Layer 11 of a small transformer language model trained on English Wikipedia (15 layers, counted from 0, width 64).
A neuron adds its activation times its output weights to the MLP's output. To switch it off is to set its activation to zero at one token and run the rest of the model.

Output weights of the MLP neurons that the questions are about. A number n stands for (n - 500) times 0.0015.
n32: 473 649 417 589 502 470 512 507 608 484 504 553 465 457 361 577 381 164 549 689 427 702 476 499 606 531 476 503 400 566 460 265 620 379 728 353 308 657 508 654 563 342 525 499 600 398 460 535 358 422 535 425 573 321 484 434 607 481 461 555 656 633 503 612
n93: 427 459 540 530 414 573 415 267 382 506 475 540 318 663 551 364 467 422 489 470 445 440 474 616 607 376 551 529 637 563 583 524 573 301 542 555 489 487 508 387 488 452 709 690 325 639 679 579 516 607 701 420 401 403 328 425 567 502 516 720 442 509 252 573
n111: 376 413 412 259 452 300 517 399 509 656 349 503 713 740 517 760 637 659 422 503 441 343 528 571 601 563 499 618 589 636 667 473 382 553 521 588 669 347 566 469 254 373 438 146 559 656 312 551 519 383 505 509 413 528 519 677 689 754 438 326 223 530 523 300
n114: 394 532 530 556 583 450 620 348 330 802 531 435 493 530 352 466 648 330 486 379 571 687 322 610 394 471 443 450 519 535 497 377 557 851 113 597 592 523 646 510 610 354 470 472 544 561 282 600 453 496 617 578 402 343 533 592 705 616 802 551 448 312 248 454
n118: 359 648 555 662 543 523 496 493 539 589 550 421 451 722 658 586 508 545 446 533 549 488 389 650 351 428 334 414 303 605 548 363 423 523 734 471 367 577 691 499 552 534 467 539 746 481 340 599 439 350 452 464 495 448 429 415 545 507 390 319 407 522 403 706
n157: 598 362 715 269 495 881 434 482 419 712 660 329 303 664 739 555 599 280 316 281 471 370 175 412 486 716 483 376 385 479 345 587 603 612 331 390 672 454 569 517 399 489 385 557 320 486 785 579 533 634 468 510 680 677 605 525 435 447 506 661 338 571 353 472
n173: 450 374 342 439 583 493 599 562 385 666 542 481 497 457 350 559 511 543 498 797 647 510 382 506 589 381 431 581 273 466 569 511 644 560 442 574 831 828 519 405 652 442 366 446 298 711 529 463 531 313 380 466 529 691 350 400 451 393 402 519 564 398 667 451
n180: 428 632 495 556 433 380 373 729 501 585 521 655 426 650 452 532 382 358 644 653 719 626 389 489 592 547 383 710 479 804 612 311 353 286 512 495 511 570 400 662 469 276 418 634 437 317 311 644 626 12 516 462 648 439 484 586 425 506 492 611 316 360 741 460
n182: 508 408 753 661 519 446 375 350 528 417 468 328 423 543 559 613 402 492 572 543 352 570 495 337 157 466 485 627 447 481 462 585 436 586 560 697 461 641 392 744 467 534 549 666 398 556 647 465 612 564 569 424 594 230 346 514 536 559 574 378 702 571 262 368
n186: 733 618 481 497 398 595 439 253 579 593 631 614 549 660 678 380 572 503 335 369 520 299 596 428 503 538 373 454 300 456 416 592 564 372 424 597 532 522 510 492 410 359 598 598 502 661 395 334 523 484 345 553 338 524 415 530 381 481 615 569 307 616 613 606
n196: 387 387 251 697 693 441 387 663 578 554 463 443 319 632 487 506 339 479 407 308 403 427 318 361 417 479 531 514 811 470 552 605 556 661 420 366 555 312 621 523 469 766 355 560 511 440 552 507 698 569 557 539 406 591 462 455 575 527 508 462 391 611 545 528
n199: 421 674 560 609 488 612 372 338 383 566 464 575 452 516 454 401 356 262 478 433 505 594 508 461 697 619 633 344 454 431 606 156 476 565 540 561 551 717 555 356 451 594 553 662 671 487 547 207 519 428 479 492 376 443 424 489 495 612 609 580 423 480 436 545
n214: 363 579 408 591 301 659 448 425 483 528 461 551 337 639 574 595 483 484 493 509 434 459 649 542 419 576 599 313 343 661 529 398 618 644 364 485 467 480 338 394 437 576 528 630 472 582 348 506 463 636 752 631 580 445 549 465 585 218 420 640 531 622 407 441
n223: 549 554 733 342 403 441 540 592 525 459 521 706 464 333 501 584 566 301 369 526 463 578 559 600 121 210 620 342 385 577 481 55 646 463 528 620 472 558 532 690 791 687 513 435 777 580 274 594 267 284 410 549 591 526 436 604 416 605 745 318 515 472 468 627
n234: 466 388 315 513 470 511 727 450 605 759 354 533 332 547 548 357 672 627 590 386 338 658 473 682 612 618 416 553 547 827 473 509 235 498 545 438 591 310 134 577 352 722 577 477 673 496 507 684 304 331 604 274 676 116 185 579 635 654 452 450 396 577 501 655
n249: 759 678 332 625 418 506 414 480 419 348 268 451 402 595 477 588 535 422 443 544 311 514 434 694 597 465 528 485 327 621 481 867 715 366 635 315 475 634 280 438 636 404 393 377 391 623 427 468 631 543 392 463 443 575 521 545 516 845 346 442 474 536 488 612

Each question names a token from some text and the token that comes next. It shows the activations a of the neurons there, in the order above. A number n stands for (n - 500) times 0.014.

Then comes g, the gradient of the next token's log-probability with respect to the MLP's output, scaled to length 1. A neuron's effect is roughly proportional to its activation times (output weights . g). A number n stands for (n - 500) times 0.001.

"us", then "ing"
a: 496 493 500 494 494 518 489 490 489 490 500 495 488 490 490 494
g: 551 310 462 330 715 390 534 456 609 432 548 546 493 343 327 475 518 415 478 321 597 631 382 537 734 531 492 659 471 756 375 578 279 581 724 504 297 734 527 420 430 627 503 447 525 452 438 669 616 493 664 511 668 309 347 391 464 280 390 532 610 329 607 636
Switching off which neuron hurts the next token most? n186

"c", then "ert"
a: 494 491 496 562 489 587 525 500 499 499 536 492 580 500 490 635
g: 665 539 619 410 233 604 466 581 502 424 375 651 775 591 267 605 592 434 418 566 439 417 680 350 250 446 632 386 481 306 602 361 581 369 494 602 673 517 455 552 355 509 502 506 507 663 573 634 442 550 683 579 630 557 446 567 442 661 483 291 417 201 556 337
Which neuron, switched off, raises the next token's probability most? n196

",", then " and"
a: 500 610 498 489 686 488 492 489 630 581 518 528 494 756 495 541
g: 549 486 590 276 585 393 513 555 485 531 591 625 561 780 473 374 444 516 506 498 588 577 509 312 510 505 558 567 643 351 400 647 337 586 490 453 519 667 279 660 26 680 449 618 466 404 545 381 557 340 602 710 591 303 491 450 409 567 596 553 607 302 410 454
Which neuron, switched off, raises the next token's probability most? n223

"s", then " in"
a: 496 732 499 490 526 500 492 500 608 593 591 512 497 510 545 515
g: 289 552 572 571 619 587 530 569 639 508 599 675 466 297 632 566 524 608 376 412 424 826 560 521 455 326 249 559 619 555 547 483 546 447 594 539 483 293 657 514 457 377 288 583 490 534 566 357 325 604 519 571 693 451 211 427 420 334 620 199 628 434 538 583
Which neuron, switched off, raises the next token's probability most? n93

" ne", then "ver"
a: 534 488 500 498 488 696 500 589 489 498 491 602 552 644 531 620
g: 661 499 436 705 502 666 678 318 488 469 559 364 429 292 316 776 349 636 431 502 137 444 599 470 588 504 491 605 408 410 315 467 706 579 519 528 471 644 461 366 432 672 347 271 591 485 445 350 487 459 596 651 545 636 646 561 403 585 702 553 396 496 464 438
Which neuron, switched off, raises the next token's probability most? n180

"id", then "ler"
a: 584 490 607 496 490 490 492 499 512 500 503 495 500 499 523 500
g: 486 509 477 494 205 254 625 511 329 619 408 671 563 358 524 474 400 428 571 370 444 640 251 571 413 626 687 579 480 442 507 496 708 434 543 387 380 322 337 460 570 593 392 387 602 533 489 452 527 761 429 524 381 495 603 803 452 377 556 585 520 754 484 748
Which neuron, switched off, raises the next token's probability most? n111

"h", then " B"
a: 623 501 497 606 498 500 559 500 489 490 500 497 496 499 576 495
g: 544 419 575 410 442 641 470 585 325 473 336 488 324 510 605 599 670 442 441 682 524 696 395 443 503 524 431 229 663 336 577 403 327 505 480 550 477 525 630 539 847 342 630 590 611 384 676 771 378 424 427 708 533 516 402 602 278 473 434 583 465 394 281 514
Which neuron, switched off, raises the next token's probability most? n234

"over", then "ed"
a: 497 672 499 488 488 494 500 573 534 546 504 574 653 582 500 599
g: 484 517 418 471 433 541 616 584 446 707 321 374 449 540 510 401 403 395 322 486 764 419 548 572 673 445 589 560 366 578 512 688 311 687 499 379 365 662 530 490 374 508 371 583 235 583 653 666 603 658 540 661 484 494 284 380 533 209 421 672 492 443 728 367
Which neuron, switched off, raises the next token's probability most? n223

"-b", then "ased"
a: 503 499 608 496 494 645 593 500 491 517 488 492 495 492 491 488
g: 571 664 458 549 408 592 698 451 488 476 326 576 770 499 416 528 482 609 439 349 690 237 407 648 388 444 513 434 541 456 739 580 355 488 688 468 479 456 629 628 410 404 540 639 599 367 486 645 264 599 701 290 559 527 542 217 431 612 597 365 334 525 384 347
Switching off which neuron hurts the next token most? n111

"0", then "0"
a: 500 508 500 488 515 516 488 496 528 647 491 680 495 498 500 515
g: 443 451 328 838 411 420 657 386 672 736 499 226 441 484 428 673 642 630 648 437 410 676 469 636 539 651 380 637 476 357 544 638 588 219 370 606 430 465 595 390 377 449 512 376 518 542 431 342 555 457 684 396 379 619 551 400 545 457 701 452 369 480 505 375
Switching off which neuron hurts the next token most? n186

"age", then " |\n"
a: 490 792 489 500 503 500 507 500 533 492 493 497 488 500 490 500
g: 636 527 647 563 559 600 549 392 455 507 392 707 651 524 429 540 442 445 628 405 546 670 662 545 517 430 573 452 405 632 545 651 300 349 632 585 627 552 98 545 491 369 200 595 426 675 481 372 565 560 428 424 454 561 484 479 314 271 683 505 682 370 407 295
Switching off which neuron hurts the next token most? n182

"at", then "i"
a: 495 753 498 758 527 500 493 500 488 544 544 499 738 500 488 490
g: 620 408 449 616 496 468 376 341 570 373 319 463 408 729 320 669 466 444 356 377 309 652 355 456 536 544 563 644 580 520 472 508 630 398 673 520 531 821 647 446 766 416 429 477 443 703 428 400 419 653 582 495 320 420 517 577 406 285 468 829 422 492 456 526
Which two neurons, each switched off alone, lower its probability most, in order? n93, n214

" M", then "er"
a: 541 500 488 497 488 683 494 492 499 578 528 500 490 493 688 749
g: 654 574 528 352 650 691 594 561 356 332 586 317 451 390 603 421 407 483 448 511 424 723 314 340 523 561 636 573 271 544 436 358 552 405 495 596 505 434 387 263 503 590 519 457 553 429 697 464 476 611 462 543 658 190 697 797 460 367 732 533 442 468 447 652
Which neuron, switched off, raises the next token's probability most? n249

"1", then "1"
a: 500 489 500 495 489 534 489 500 549 499 506 695 569 499 495 567
g: 549 580 451 696 538 395 696 514 291 386 586 278 553 266 315 715 579 701 359 514 243 750 435 400 605 522 437 624 441 551 493 593 459 299 290 695 462 626 702 266 527 541 610 463 524 503 441 348 514 489 575 520 483 555 535 483 421 633 690 504 313 426 514 532
Which neuron, switched off, raises the next token's probability most? n214

")", then " s"
a: 489 582 489 544 666 499 495 499 599 520 606 618 500 516 572 547
g: 482 351 595 579 401 611 354 545 453 577 484 532 617 344 706 525 530 342 711 427 358 204 480 748 421 524 632 347 461 569 423 513 518 373 357 463 458 606 441 288 788 323 642 456 422 632 391 657 332 643 543 576 549 746 489 419 607 505 503 524 362 712 352 479
Which two neurons, each switched off alone, lower its probability most, in order? n93, n249

"ated", then " H"
a: 500 682 488 578 490 561 510 500 488 577 490 494 494 687 500 500
g: 575 318 559 442 536 461 396 596 499 386 456 363 193 528 533 787 328 417 415 551 468 453 516 527 638 497 582 476 540 575 588 368 651 540 647 458 387 503 541 399 786 406 830 560 544 395 460 555 647 393 560 330 571 555 828 467 573 516 240 497 310 509 389 388
Switching off which neuron hurts the next token most? n93

"0", then ","
a: 500 603 500 501 488 509 562 492 748 496 498 641 528 491 500 491
g: 593 570 327 672 369 428 683 528 688 711 438 449 557 282 452 348 523 481 664 376 320 452 504 551 627 643 799 282 613 547 480 604 720 378 528 468 473 530 565 383 430 352 624 426 771 549 354 485 403 653 507 386 399 495 303 442 734 502 457 413 417 435 509 346
Switching off which neuron hurts the next token most? n199

"2", then "nd"
a: 500 488 489 500 498 494 490 493 497 492 489 695 499 500 496 490
g: 408 685 624 325 379 615 660 539 540 367 499 482 570 481 614 490 235 223 618 487 603 547 375 515 347 376 533 456 456 528 531 342 382 524 434 512 456 380 608 378 554 474 339 633 317 647 816 393 725 458 449 342 633 729 430 493 813 578 527 584 392 544 467 539
Switching off which neuron hurts the next token most? n199

"u", then " A"
a: 637 495 498 500 512 488 494 497 612 488 489 498 535 500 534 576
g: 465 257 456 369 410 647 572 519 368 452 600 377 394 541 540 753 611 656 394 602 448 362 595 549 557 394 361 253 440 612 578 440 540 717 560 572 317 603 609 507 773 365 505 610 587 481 687 578 482 251 529 218 655 482 616 424 459 551 281 641 392 505 395 539
Switching off which neuron hurts the next token most? n32

"5", then "),"
a: 495 561 500 504 493 488 517 495 693 502 500 595 578 500 495 514
g: 411 492 325 623 364 260 605 412 524 559 494 506 474 373 575 506 332 457 692 569 476 314 379 401 514 680 391 647 307 394 419 764 426 824 321 470 566 356 326 417 553 560 729 682 516 608 465 664 467 668 513 633 396 427 442 549 466 470 491 329 513 706 613 595
Which two neurons, each switched off alone, lower its probability most, in order? n182, n214

".\n\n", then "=="
a: 500 488 488 488 492 750 504 491 554 525 668 508 493 522 490 687
g: 588 612 633 566 594 477 297 621 754 363 656 662 397 622 517 546 476 581 568 382 441 588 457 506 534 522 330 340 381 450 341 528 598 513 449 422 735 770 404 433 323 521 560 440 527 415 354 630 333 277 625 680 507 336 532 308 319 259 472 646 656 568 611 444
Switching off which neuron hurts the next token most? n157

" V", then "ill"
a: 494 493 488 500 491 585 500 601 497 532 687 500 494 494 493 537
g: 662 393 539 433 466 498 644 562 524 534 698 449 496 418 663 543 469 530 663 648 517 724 552 438 608 571 355 428 457 465 545 652 360 440 659 397 408 476 665 436 469 522 230 103 423 650 440 690 440 757 533 630 425 328 260 568 370 363 549 290 445 470 520 538
Which neuron, switched off, raises the next token's probability most? n196

"un", then "tal"
a: 488 577 502 497 556 489 500 498 511 513 499 500 488 500 495 490
g: 567 503 520 755 574 427 543 597 450 631 535 528 505 428 343 568 627 296 617 487 365 571 367 657 379 806 453 440 546 486 522 451 644 612 321 371 425 366 523 439 580 484 323 334 482 529 631 93 565 479 471 372 434 509 686 551 476 612 560 697 343 462 329 749
Which neuron, switched off, raises the next token's probability most? n93

"ret", then "ly"
a: 497 801 500 490 516 496 488 489 488 496 497 488 489 491 500 492
g: 475 728 734 357 416 304 346 379 765 374 494 374 468 376 473 541 278 436 528 526 379 358 446 543 426 548 577 403 609 655 376 377 378 414 520 518 662 600 485 559 375 426 556 443 703 352 554 494 532 388 726 676 285 554 482 615 511 837 588 554 460 595 420 667
Switching off which neuron hurts the next token most? n93

"f", then "on"
a: 539 495 488 491 570 500 535 493 490 488 574 498 498 500 488 500
g: 649 494 711 517 671 501 332 622 536 413 455 579 438 567 494 375 528 409 462 305 581 486 502 473 422 449 538 539 697 473 357 491 524 603 700 494 827 307 590 281 562 462 452 451 732 221 239 414 550 606 603 481 594 459 715 525 322 615 570 468 278 298 494 499
Switching off which neuron hurts the next token most? n196

" N", then "ash"
a: 495 494 495 498 489 508 500 502 488 601 552 500 490 488 492 634
g: 504 365 478 401 406 251 406 490 617 573 602 659 449 775 510 335 395 632 507 504 445 144 296 594 365 371 576 616 448 515 542 444 709 463 485 318 309 527 379 772 714 602 558 596 566 614 529 667 524 562 494 454 458 425 756 452 633 480 411 457 498 534 326 514
Which two neurons, each switched off alone, lower its probability most, in order? n249, n196

" into", then " a"
a: 491 672 500 498 621 552 554 651 488 500 488 626 500 877 500 500
g: 350 796 491 417 633 431 459 424 432 363 384 740 596 408 574 392 508 461 701 339 421 296 659 742 362 338 631 539 470 458 625 356 422 400 501 554 488 546 606 455 223 517 378 510 413 655 550 668 383 654 625 487 636 376 341 384 626 441 717 378 637 533 554 547
Which two neurons, each switched off alone, lower its probability most, in order? n223, n93

"ard", then " Ste"
a: 577 733 489 499 740 500 528 490 627 499 499 498 500 496 488 500
g: 553 513 412 210 502 507 549 503 427 445 521 558 478 493 583 754 517 583 410 345 620 482 541 681 495 502 225 362 786 641 641 458 563 465 534 494 509 427 510 395 722 268 531 495 645 417 534 655 567 478 537 465 696 504 441 427 476 613 131 552 338 402 250 664
Which two neurons, each switched off alone, lower its probability most, in order? n118, n93

" Cent", then "ury"
a: 497 714 496 489 494 642 511 500 488 583 518 611 593 492 498 551
g: 501 368 447 677 403 420 475 424 396 463 363 398 433 449 516 605 677 697 362 493 423 630 642 610 532 711 420 677 433 355 450 669 637 652 481 514 541 398 345 485 573 517 587 522 703 249 304 605 356 504 743 468 455 611 578 172 494 408 533 544 473 711 480 235
Switching off which neuron hurts the next token most? n214

"ou", then "k"
a: 627 495 488 610 557 498 500 494 493 494 499 500 498 498 493 499
g: 557 387 592 484 312 374 446 458 505 400 302 588 364 628 541 591 597 497 574 506 589 754 280 574 490 687 488 683 481 508 150 409 558 518 376 630 527 535 553 300 611 464 221 440 525 548 522 315 439 494 451 550 666 397 308 404 727 788 650 557 552 492 584 499
Which two neurons, each switched off alone, lower its probability most, in order? n114, n32

"am", then "ber"
a: 557 491 561 494 547 496 496 497 488 489 488 495 494 500 607 489
g: 626 468 615 545 290 548 597 566 461 646 479 447 614 598 440 587 520 926 438 525 646 457 542 492 471 428 537 439 367 559 428 675 501 468 432 616 352 554 533 409 502 299 413 334 621 429 323 622 520 646 661 347 632 512 431 504 525 511 532 145 336 679 430 203
Switching off which neuron hurts the next token most? n111

"ings", then "."
a: 496 676 496 493 532 500 498 500 670 665 511 594 488 499 499 556
g: 465 463 581 406 518 527 490 533 418 466 530 259 483 722 428 567 362 574 636 616 489 442 536 378 417 594 455 750 451 298 305 609 327 551 396 386 413 687 285 716 486 649 549 699 467 648 438 408 481 573 483 704 402 167 681 413 474 642 517 543 668 637 398 343
Switching off which neuron hurts the next token most? n182

"1", then "9"
a: 497 493 491 500 495 496 526 490 500 488 498 659 494 500 498 495
g: 560 429 568 465 577 397 423 646 473 575 336 366 540 400 572 339 507 733 492 483 459 454 435 778 615 335 447 499 370 389 486 685 421 711 535 530 385 656 376 668 566 271 456 618 467 541 342 753 617 642 670 408 633 222 554 659 476 456 342 410 256 453 601 474
Which neuron, switched off, raises the next token's probability most? n199

" album", then " of"
a: 500 590 745 498 521 500 497 499 514 490 508 582 500 488 494 571
g: 375 432 365 240 537 756 297 522 794 526 493 582 608 506 713 675 574 368 553 609 551 634 290 356 355 428 370 450 366 399 578 491 594 535 497 604 576 537 708 464 487 408 409 681 562 519 427 641 413 463 421 278 363 626 525 618 565 763 302 483 450 398 401 488
Switching off which neuron hurts the next token most? n111

"at", then "iv"
a: 491 580 629 752 500 490 489 500 547 608 494 580 501 490 488 659
g: 503 439 615 539 526 784 529 621 719 492 299 441 769 681 349 640 458 573 496 383 438 439 530 370 453 199 466 424 317 557 589 590 550 299 317 541 453 466 608 454 413 449 688 540 610 504 727 342 573 446 531 380 417 661 614 570 655 573 532 415 309 488 270 379
Switching off which neuron hurts the next token most? n111

" m", then "aster"
a: 688 499 498 500 495 680 499 494 488 570 498 523 489 491 705 672
g: 416 369 459 585 456 452 501 357 568 296 588 516 280 403 559 740 546 595 408 633 580 642 509 474 679 409 415 661 498 458 458 756 595 497 633 416 411 304 411 516 555 485 529 366 854 645 512 746 498 316 603 435 621 463 633 501 422 364 212 416 366 530 545 337
Which two neurons, each switched off alone, lower its probability most, in order? n234, n249

" the", then " R"
a: 498 579 496 497 490 790 547 577 522 628 498 552 499 855 491 514
g: 675 322 494 231 491 528 516 531 359 578 395 326 255 557 412 578 610 487 368 636 507 678 612 426 676 445 310 455 533 611 735 454 723 750 539 506 396 708 615 546 542 565 421 330 429 555 588 484 591 429 573 456 590 454 348 541 482 493 205 634 250 425 462 583
Switching off which neuron hurts the next token most? n157

" or", then " st"
a: 563 500 492 623 542 579 488 566 492 490 495 491 500 694 497 488
g: 357 643 546 587 335 452 453 560 445 495 482 371 645 318 570 559 493 201 615 626 540 493 392 404 323 711 507 266 725 416 464 481 480 319 428 457 527 475 653 769 674 630 659 668 627 554 561 547 245 446 385 460 251 586 547 587 434 415 683 560 426 375 530 569
Which two neurons, each switched off alone, lower its probability most, in order? n223, n114

" such", then " as"
a: 500 489 488 491 518 496 488 488 676 521 542 578 488 559 490 507
g: 384 551 398 458 562 563 336 344 599 403 333 595 683 656 548 157 399 678 225 404 737 556 552 498 403 365 620 668 382 355 488 788 459 702 571 434 572 494 410 639 291 643 452 392 411 499 595 393 378 609 601 540 560 358 578 469 429 575 613 546 612 458 499 534
Switching off which neuron hurts the next token most? n182

" A", then "re"
a: 490 488 500 498 491 703 497 489 522 604 492 499 488 496 550 535
g: 459 574 550 375 619 599 690 556 444 576 526 565 549 298 816 620 331 414 405 469 646 396 587 495 503 441 521 371 524 426 470 605 513 543 516 563 390 554 480 320 391 370 625 463 250 634 478 509 322 530 482 506 827 398 140 700 655 347 502 377 504 728 473 490
Which two neurons, each switched off alone, lower its probability most, in order? n157, n186